Layer 4 of a small transformer language model trained on English Wikipedia (9 layers, counted from 0, width 64).
A neuron's activation on a vector x is GELU(weights . x), where the dot is the dot product.

Input weights of the MLP neurons that the questions are about. A number n stands for n times 0.013.
n2: 60 31 14 6 -39 -32 19 -30 -27 -40 20 -55 44 -15 -31 -22 -45 27 33 -52 5 -52 23 29 54 15 41 -6 29 -35 5 16 5 9 20 -6 -1 22 -8 46 28 -63 -9 -18 -34 21 47 34 -35 -27 -26 14 -22 -12 11 25 34 -3 42 16 -18 36 51 -29
n5: -37 25 25 18 -21 16 14 16 30 -5 7 -4 -49 -14 -10 -13 23 -26 -8 -10 16 -25 0 -18 16 24 -24 -15 -13 9 0 -15 -19 -5 2 -13 -70 3 -25 -17 -10 11 13 -13 -57 -14 28 2 3 60 -7 6 -38 -20 11 -18 -31 -30 -30 36 7 13 22 -11
n13: -46 -73 -7 7 -37 -6 51 -22 57 -2 -27 -9 -15 30 -16 -2 15 2 -46 -35 9 -17 -24 -29 -14 -29 -4 28 -26 56 20 -26 7 -3 -70 32 -25 34 -8 33 33 12 71 20 -59 -52 30 20 47 36 -2 -48 -9 21 -4 26 19 12 38 -25 -13 33 28 -42
n31: 11 -32 7 5 -9 36 -52 9 23 16 37 32 -6 20 6 15 3 -53 43 -7 11 41 -10 8 29 27 -34 -8 -8 1 -17 -17 0 37 -13 -10 -6 0 30 -31 -36 25 26 29 -9 -7 7 -27 -8 25 6 4 7 -19 1 37 18 16 20 25 -1 -8 -31 15
n37: -2 -37 4 19 21 -10 1 -32 -3 4 -21 7 -16 -20 -2 -20 -1 -19 -15 -37 -21 -22 -21 5 17 -1 -16 -39 12 -28 -13 -28 -16 25 -18 1 -27 27 5 29 -12 13 13 21 -38 -5 14 -41 -36 6 -36 -50 -5 65 19 20 28 8 -28 -30 26 -29 8 12
n48: 47 24 -20 -2 11 21 2 -2 20 -18 -30 -41 -13 -2 6 30 -4 65 -1 -45 44 -25 3 -3 2 6 7 -7 24 -32 -20 -4 -9 5 -9 2 -7 11 -13 -24 39 8 -87 16 18 -53 26 13 -22 10 2 15 -3 -14 9 -20 15 5 44 10 24 17 -10 80
n58: 20 -36 -9 15 -20 7 -63 -13 -14 -21 -23 -1 8 -16 3 36 -32 -20 30 20 12 -13 14 31 -10 -5 -48 -41 32 -35 -30 19 6 1 5 -20 4 2 -1 -6 6 49 -21 27 -6 -20 20 -17 -1 -17 18 -10 11 -20 -24 23 47 46 -6 3 18 -13 10 57
n70: -2 1 1 24 -1 -4 -2 51 7 42 -2 48 0 80 45 33 -5 14 16 -22 16 -12 -24 43 15 -12 -1 21 38 17 40 32 35 10 -24 -14 24 0 17 0 -54 -6 -5 -42 -5 -55 30 8 -29 -18 -26 -36 -18 3 -15 -18 -14 12 5 -8 13 5 10 -1
n83: -20 11 -19 4 -19 -7 14 -29 22 -43 -11 8 31 -39 1 27 -6 -23 11 48 26 19 -7 -5 8 -8 11 -14 -11 -20 -44 5 -43 13 -3 60 -24 15 -3 -12 -7 13 8 -33 -8 -15 43 -12 67 16 -51 18 -58 -14 5 -16 -7 -15 40 8 35 -23 30 -39
n91: -30 -22 -3 36 -10 -24 -50 33 -15 -11 4 -16 8 7 -5 8 4 -45 12 21 -3 29 -7 12 -20 18 -3 28 13 32 -57 15 60 13 -27 1 -26 -1 -12 -17 -12 15 -21 -28 3 -1 -11 -32 -23 -52 -12 30 19 -4 7 -11 19 2 -13 4 -23 -14 -33 28
n126: 25 -11 -49 33 -39 16 -8 -16 47 -50 -4 43 7 32 -32 -42 25 23 -58 30 -26 5 48 2 -1 -21 -6 2 11 -6 30 38 3 36 -44 -4 -29 2 13 4 54 19 20 14 -20 -59 0 -10 40 20 -26 -15 26 -19 2 -8 2 36 20 -17 21 9 61 -33
n144: 2 70 20 49 -36 -24 10 -56 -18 14 -8 13 -23 61 12 -22 -38 12 38 27 52 -14 15 10 42 2 -3 63 49 7 43 24 -22 44 13 -21 -25 -19 -52 35 49 -57 6 -1 -3 -3 64 -32 -11 12 9 -30 -14 2 -10 22 -10 37 39 20 4 28 -16 -11
n165: -29 39 -19 27 5 28 31 0 4 30 -6 42 38 37 -6 16 -54 -8 57 -13 28 27 -7 28 -22 -42 -37 46 4 15 36 -29 3 -11 -6 -11 -8 4 5 -2 87 12 -4 66 0 -59 27 -8 14 -23 -37 -38 -4 -3 -15 -1 -8 54 47 -5 8 16 -27 -49
n178: 4 -16 -38 28 -10 -25 -17 -48 -6 5 11 42 23 -7 16 11 -13 23 -21 14 22 -6 3 24 17 -3 21 -2 34 -14 -18 -9 23 0 8 -35 -36 30 -4 2 -10 -33 10 3 38 15 0 -41 -15 6 24 24 -35 16 -1 -10 4 -1 -4 25 -18 30 47 -2
n183: -14 7 -11 10 -11 3 16 -30 30 29 17 -31 -42 -2 27 14 14 -37 40 22 25 -10 -35 -1 19 -31 -16 -22 46 36 2 -31 -44 33 5 -28 49 4 12 -52 29 -27 0 5 -1 -38 7 -30 3 43 -8 -9 -7 -34 -51 -16 -35 22 -23 26 -32 23 -6 -13
n186: 12 -4 -24 29 -12 35 5 -48 41 15 -33 29 -2 -13 21 5 -49 -47 18 -58 6 -8 6 11 -8 20 -6 66 21 18 25 -12 -75 0 -9 65 -10 19 22 -11 2 27 42 93 1 -28 -5 28 41 30 0 -55 47 0 -38 -3 -5 -5 34 -9 -18 19 7 -8
n187: 19 -4 1 -27 -14 49 -31 -9 -20 -22 8 -27 -3 -14 -7 13 -49 0 -5 -24 56 27 9 7 -5 -2 41 -6 -17 -7 -27 65 -48 8 -12 35 -16 -56 -8 -12 -16 -26 -32 -35 -20 14 -10 -22 -14 19 13 2 -26 30 16 12 -4 -15 13 -14 -12 4 -47 27
n198: -50 -17 -59 1 -11 19 -4 -25 41 -17 13 -43 -17 18 24 22 -9 15 1 -4 4 -11 60 -4 29 -5 1 35 21 -43 14 -23 -27 2 -22 -62 -11 30 -12 54 38 34 15 25 14 -1 20 -18 5 17 -29 -52 26 18 -13 -28 -9 31 16 26 39 5 0 -37
n200: -2 -24 -38 21 12 0 3 42 -13 48 -51 -31 -26 -13 -10 -29 65 -21 -7 -20 21 12 -16 -39 19 38 36 23 6 -33 14 31 -48 1 39 -2 25 20 -15 -9 -23 -14 13 -7 29 -37 6 -6 32 12 -45 -51 60 -7 -9 31 28 52 17 -14 7 -42 61 23
n216: 18 4 -9 0 -3 7 -3 -8 -45 10 -31 19 4 11 26 -8 -26 41 -21 54 26 29 21 -6 -1 -36 9 -2 3 -12 -22 50 -21 27 4 -56 26 4 -14 11 54 7 -10 36 -58 21 -12 -7 -5 -12 -4 11 25 -39 2 17 7 -54 -1 28 -1 -32 -7 -53
n218: -7 29 -35 43 -2 20 -26 -26 -14 -9 25 23 -29 -17 41 3 16 -66 -3 12 45 31 31 -28 1 -26 -4 21 44 -21 -6 5 5 40 30 2 8 -21 -28 -14 -23 21 -11 -29 10 -27 44 -18 64 -5 -1 43 -6 25 -16 -12 0 -26 -44 11 8 55 -50 5
n230: 17 -18 -20 22 -1 24 -8 40 -4 11 45 2 -14 27 50 17 66 29 2 30 5 12 -21 -17 -5 -10 -1 37 10 -20 7 -3 -2 -29 -28 -26 22 2 -4 -2 15 -24 20 19 11 -5 23 -2 -4 -13 -16 13 1 27 2 3 -18 3 -13 25 10 -5 6 20

Each question shows a token from some text and the vector x that enters the MLP there. A number n stands for n times 0.082.

"ities": 31 6 4 -22 -18 -30 -31 12 -16 0 21 -9 -23 20 -1 11 7 -16 -15 13 -9 3 3 -25 -12 12 -9 -47 -9 1 -19 -8 -7 14 -18 -29 14 -1 7 27 -17 7 25 13 17 -3 9 9 31 -31 -4 -10 9 -12 11 -5 24 21 31 1 7 -15 3 -2
Which neuron lights up most? n58

" ear": -14 0 1 -67 -10 -34 13 1 -2 -2 33 -18 -5 -8 -15 19 30 -15 -6 22 -10 28 -30 -10 -4 -10 -15 4 -6 -3 -15 -36 -9 -22 15 -7 -35 0 8 1 -9 1 16 12 15 20 -16 23 1 -8 -26 -17 9 -9 -7 -12 22 12 5 -28 -37 27 3 24
Which neuron lights up most? n13

" was": 5 21 -12 -53 13 -40 9 -19 -6 6 15 10 -44 -13 25 -20 11 11 -12 9 -12 10 -27 26 -8 -11 -20 23 -7 -2 -14 -13 -6 -22 -10 -16 25 0 -17 21 -16 5 6 -19 19 7 4 7 -8 -9 -18 -18 23 -10 17 -6 12 -1 7 -27 5 27 7 10
The two highest activations, in order: n230, n200

" E": 9 14 13 -44 -3 -53 -11 -9 8 -35 4 4 -2 -7 -31 21 6 2 12 0 -12 22 9 -14 1 -25 -20 6 -25 -8 4 -19 1 -21 26 4 29 -2 -7 6 -21 4 2 4 28 -4 11 17 -24 16 18 -15 32 -5 -3 -11 -4 15 39 -20 23 -9 -18 -22
The three highest activations, in order: n198, n165, n83

",": 10 30 17 -26 -12 -15 11 17 -10 -20 -9 0 -34 -7 9 -8 27 24 -7 14 -2 -11 4 11 -17 9 -26 18 2 -18 -33 -9 6 11 7 13 21 -17 2 20 -18 22 -3 -3 14 15 -6 -2 -9 -32 -1 -30 3 -34 -21 0 -3 7 31 -3 -4 -12 -10 3
Which neuron lights up most? n48

" author": 15 25 6 -54 -11 -20 14 15 -9 10 -23 2 -36 -18 -22 22 2 -5 -9 -1 20 27 10 9 -21 -1 -2 -9 -20 -16 -42 -11 -17 13 -21 -17 7 -12 -9 10 -33 -2 11 4 19 17 -1 -2 -2 -14 -15 -28 -15 -1 9 -18 4 21 16 -8 -32 -1 -9 13
Which neuron lights up most? n187

" and": -9 4 12 0 -5 -35 -6 -1 -4 -23 -2 6 -52 -24 -8 -7 19 8 -5 0 -21 7 -5 37 10 7 -25 -17 -17 -26 17 -18 4 -26 -10 27 -9 -14 -15 19 -46 6 -14 -8 12 4 -13 2 -24 0 -8 -31 -5 16 -8 -15 -8 4 11 -13 3 -11 -14 -16
Which neuron lights up most? n37

".": 14 26 -8 -27 -10 -8 7 16 -16 11 11 23 -17 -11 31 -9 11 -4 5 23 -7 14 6 1 -19 11 -45 2 12 2 -13 1 4 2 -9 7 32 -8 4 12 -21 12 13 -6 12 -1 11 15 -1 -45 0 -35 5 -28 -17 6 20 0 18 -14 -11 -34 5 -19
The most active neuron and its activation: n70, at about 5.5

" Greg": 22 13 -5 -17 -16 -35 19 13 0 5 8 32 -24 8 1 41 -3 14 16 -17 -18 18 14 10 -8 15 -9 -26 -33 -9 2 -17 -4 0 23 -8 17 13 21 10 -23 -9 22 7 29 8 18 0 -23 -21 16 -17 -10 -8 -13 -13 2 -6 29 -29 -5 -16 -19 -14
Which neuron lights up most? n70

" he": -3 10 -14 -67 -9 -41 27 -3 6 8 8 -10 -36 -5 6 23 26 15 -13 -2 -17 13 -13 10 -24 -11 -11 17 -14 -17 -16 -26 -5 -5 5 12 -5 -12 -19 27 -29 -9 11 -12 15 -16 -2 11 -24 -17 -1 -18 -13 12 -11 -28 31 1 11 -11 -6 8 8 -3
The most active neuron and its activation: n13, at about 4.6

" that": -20 33 1 -20 1 -32 12 -11 3 9 -6 -9 -35 -22 9 9 20 1 0 3 -36 -7 -11 7 -3 6 -24 1 3 21 -2 -22 -2 -31 -6 6 -18 -9 -3 45 -25 3 -12 8 15 -5 6 15 -4 -23 -25 -15 12 -16 9 -20 0 10 12 -15 3 2 0 -5
The three highest activations, in order: n198, n37, n13

"t": 45 41 24 -30 5 -50 15 2 20 4 34 9 -22 27 -36 15 5 11 -6 0 1 12 25 -6 -2 -9 6 -2 12 -7 9 -16 6 9 -10 -8 17 1 3 -11 1 -10 1 -2 34 -10 15 11 -15 -6 5 -9 14 -27 16 -5 18 2 -1 -31 8 -3 7 -1
The most active neuron and its activation: n2, at about 5.6

"ed": 6 36 20 -21 4 -18 -3 -7 6 -2 3 6 -49 1 48 5 -3 16 11 7 -15 11 -18 32 -10 -4 -16 11 6 21 -21 -13 -14 -11 -20 -14 1 -5 -2 28 -11 0 2 -2 21 13 16 0 -7 -11 -1 -26 5 -29 -6 1 13 13 28 -17 -24 3 -1 11
The three highest activations, in order: n144, n70, n183

" Silver": 13 10 8 -29 -19 -26 5 5 0 -11 17 21 -11 12 -26 21 19 10 8 -1 -22 -2 38 -28 -6 18 -16 -11 -14 -19 -24 -11 -4 17 0 -17 14 23 20 21 4 -19 8 17 42 -7 -5 -20 20 -31 12 -17 -10 -26 -3 -3 -2 -2 35 -27 -1 -24 12 2
Which neuron lights up most? n126

"ber": 2 42 25 -33 24 -55 29 0 24 -11 21 1 -25 -2 -31 6 12 8 -10 9 4 28 3 -8 -4 -1 14 -17 5 -11 -6 9 -15 -5 4 -17 -15 2 -13 -16 -10 -16 7 0 22 5 -17 18 -4 12 -13 -2 4 -5 13 -18 9 -9 -8 -28 17 9 -9 -6
The most active neuron and its activation: n5, at about 2.7

"1": 0 3 29 -61 -5 -17 13 -47 -26 10 5 -5 -12 -2 -38 -4 14 -19 2 16 -16 26 4 6 2 15 -4 13 14 -9 18 -27 -1 -20 -17 7 -2 -5 0 4 -38 -37 -5 2 0 22 -31 12 13 7 -28 -23 10 -13 -8 -15 1 33 1 -16 -18 -13 4 -5
Which neuron lights up most? n200

"8": -7 37 14 -61 7 -19 7 -13 -10 7 0 -7 -15 -8 0 11 32 -17 -18 28 -9 4 -14 7 4 25 6 28 -3 20 -25 1 -15 -13 -32 -3 18 -4 14 16 2 -12 -6 0 31 22 -3 32 11 -11 -13 -17 13 13 2 -6 20 15 -5 -15 -25 -1 -12 -13
The most active neuron and its activation: n200, at about 2.4

" Per": 11 20 26 -95 -8 -3 6 -23 5 -7 20 28 -22 14 0 7 4 -5 12 1 5 15 16 -16 -15 -1 -20 -11 -20 -1 -1 11 -15 27 15 -9 -2 14 -13 8 -19 5 0 19 53 10 -6 17 21 4 12 -5 9 -1 5 -22 10 -7 5 -15 -21 29 -18 4
Which neuron lights up most? n218

" g": 8 10 -2 -68 -7 -28 -13 2 9 3 -5 6 -6 -11 -13 27 -12 -13 -4 8 -26 6 -3 -26 12 -33 -8 4 4 13 0 -7 15 -13 -25 -7 -15 -3 -7 9 -5 -6 -4 21 35 -10 3 46 7 8 4 -18 19 -11 -22 -19 19 -6 38 -37 -41 21 19 -16
The two highest activations, in order: n13, n186

"7": -23 -17 36 -34 7 -20 5 -25 -30 26 -8 8 -9 -37 15 -10 29 -12 37 22 -11 9 1 17 -14 5 -5 -11 7 -8 -13 -12 -3 6 -11 -15 -3 -11 11 10 -24 -24 14 1 7 29 -24 -16 16 -11 -2 -24 -8 -21 -1 -12 25 31 -14 -19 -1 -26 -22 5
Which neuron lights up most? n37

" art": 11 14 0 -53 -10 -36 4 -15 0 -8 11 3 -15 -3 -17 22 12 -29 -4 -4 -13 3 5 -19 -22 -13 -17 -8 -6 0 -40 12 -7 -5 -18 -25 -2 -8 -2 31 -12 -14 -3 17 35 9 15 3 -1 -21 -11 -26 2 21 9 -15 1 31 7 -35 -20 17 5 8
Which neuron lights up most? n37

" them": 4 28 -7 -32 0 -40 -2 -15 -2 9 18 12 -47 10 36 13 -1 1 8 -1 -15 8 -24 18 -3 0 -14 17 -8 18 -22 -29 -23 -17 -10 -14 2 2 2 30 -26 -5 11 -2 28 16 11 4 -3 -22 -5 -15 7 0 3 1 8 14 8 -24 -16 0 22 13
Which neuron lights up most? n70

"er": 36 14 1 -23 2 -41 -1 32 5 -20 2 1 -34 27 18 16 -3 -13 8 2 -27 22 26 -22 -18 17 -16 -33 -3 -6 -28 8 -7 9 -14 8 23 0 -19 21 4 10 9 7 21 0 -3 15 19 -23 9 -19 -3 -14 -1 -27 11 8 16 -23 -1 -8 14 21
The two highest activations, in order: n58, n48

" artist": -1 25 -4 -64 3 -26 7 -16 9 -11 -5 3 -26 0 -2 24 -9 -17 -3 -5 -16 2 -2 -16 -15 14 -18 -6 -5 -6 -38 16 -13 -8 -22 -4 28 -11 -13 24 -39 -6 -2 6 40 26 -6 13 -5 -9 -18 -11 15 3 2 -23 -20 23 13 -26 -23 -2 4 4
Which neuron lights up most? n187

" rem": 7 19 17 -48 -33 -16 -2 -2 8 6 -7 4 -9 -17 -14 16 15 19 0 -3 -2 23 -30 -16 -6 -10 -23 -2 9 21 -29 7 7 -42 -24 13 3 1 -3 9 -22 4 0 -3 16 19 -36 31 -30 3 -14 -15 -9 23 -17 -26 -19 28 10 -27 -16 22 5 17
The two highest activations, in order: n187, n13

"r": -3 17 24 -32 -10 -21 -30 4 4 -9 -8 19 -29 -17 14 16 -19 -4 21 -20 -10 16 -22 -16 4 2 -15 -10 -9 14 15 -11 4 -16 7 2 -26 32 -16 2 10 16 1 -8 14 21 -1 18 -14 -3 0 -12 -12 4 13 -53 2 5 -7 -67 14 9 2 31
The most active neuron and its activation: n37, at about 3.6

"===": -31 18 17 -33 8 -21 18 -10 -5 -13 8 16 -29 5 -5 -30 8 -13 6 2 -5 23 -1 2 -29 2 -26 13 30 18 -7 -12 -16 -48 -17 -12 26 -15 14 10 -34 3 -1 19 5 -21 -12 -20 -4 -2 -12 -26 5 -19 8 -7 0 -6 37 -19 -9 1 3 -3
The two highest activations, in order: n165, n186

"U": 25 25 -1 -1 5 -66 -1 21 -10 -3 4 -9 -17 -18 -19 4 6 12 -26 28 0 35 19 -33 -10 21 -3 -11 -19 -9 3 -14 7 -27 8 -14 26 5 -6 -5 -17 -17 21 7 -10 -15 -6 4 -3 18 3 -16 16 -31 -7 -14 7 2 16 -19 21 -11 -3 -15
Which neuron lights up most? n200

"'s": -8 16 -4 -37 -12 -27 -14 -5 -18 -8 30 -9 -47 -2 19 0 -2 -11 -15 4 -25 1 14 -7 -22 -25 -9 6 18 -8 -3 -1 -8 -20 18 -13 18 -6 -9 39 -19 -9 13 19 18 18 -2 -14 11 -10 20 -23 9 3 9 -8 4 9 26 -24 -5 7 26 6
Which neuron lights up most? n198

"end": -6 23 32 -24 19 -25 -7 -10 12 8 27 3 -49 -10 18 -15 -3 10 -8 15 -14 5 -32 30 0 22 2 -19 14 14 -24 -13 0 -27 -27 -4 -41 20 -4 8 -3 -13 8 -8 28 13 -1 15 18 3 -3 -10 10 -17 16 -26 7 1 4 -26 -10 -8 5 -3
Which neuron lights up most? n5

"uch": -14 30 46 -2 9 -36 -6 -5 16 20 8 1 -33 -12 14 -16 11 -8 -11 -8 -45 4 -8 -5 -13 -3 1 -18 -5 0 -8 11 3 -40 -8 17 -12 -11 -13 5 -14 -6 -10 -14 27 26 15 17 -1 1 -4 -5 10 -4 9 -36 -3 8 17 -52 -15 -1 21 -18
Which neuron lights up most? n5

" In": -2 21 10 -32 1 -27 -6 0 -10 -7 3 3 -58 0 -11 -15 16 19 -9 21 5 15 26 -5 2 -7 -24 -10 -9 5 -13 -23 -15 -15 29 8 2 8 -4 4 -32 -10 -5 10 -3 14 -17 1 5 5 6 -28 1 -25 -11 -6 -4 21 23 -6 -24 30 -14 -19
The three highest activations, in order: n183, n5, n144

"ographer": 8 24 -13 -59 -2 -44 6 6 -4 2 14 2 -22 4 -7 19 -15 -10 0 1 -15 22 -7 -5 -6 16 -11 -15 -3 6 -47 21 -12 -8 -26 -17 30 -7 -3 24 -34 5 -3 3 35 19 19 3 4 -11 -13 -13 14 -16 -4 -20 1 28 6 -13 -14 -1 -4 12
The three highest activations, in order: n91, n58, n200

" After": -12 10 -7 -28 -4 -33 9 -2 -5 -24 14 10 -45 -6 -7 9 24 20 17 9 -12 -1 4 21 5 -10 -30 -17 -9 -10 10 -21 -32 -28 9 -5 9 11 -6 28 -30 -18 1 9 22 3 -17 6 4 -21 -9 -25 29 -6 -7 -9 9 7 27 2 3 11 -21 13
The three highest activations, in order: n198, n200, n230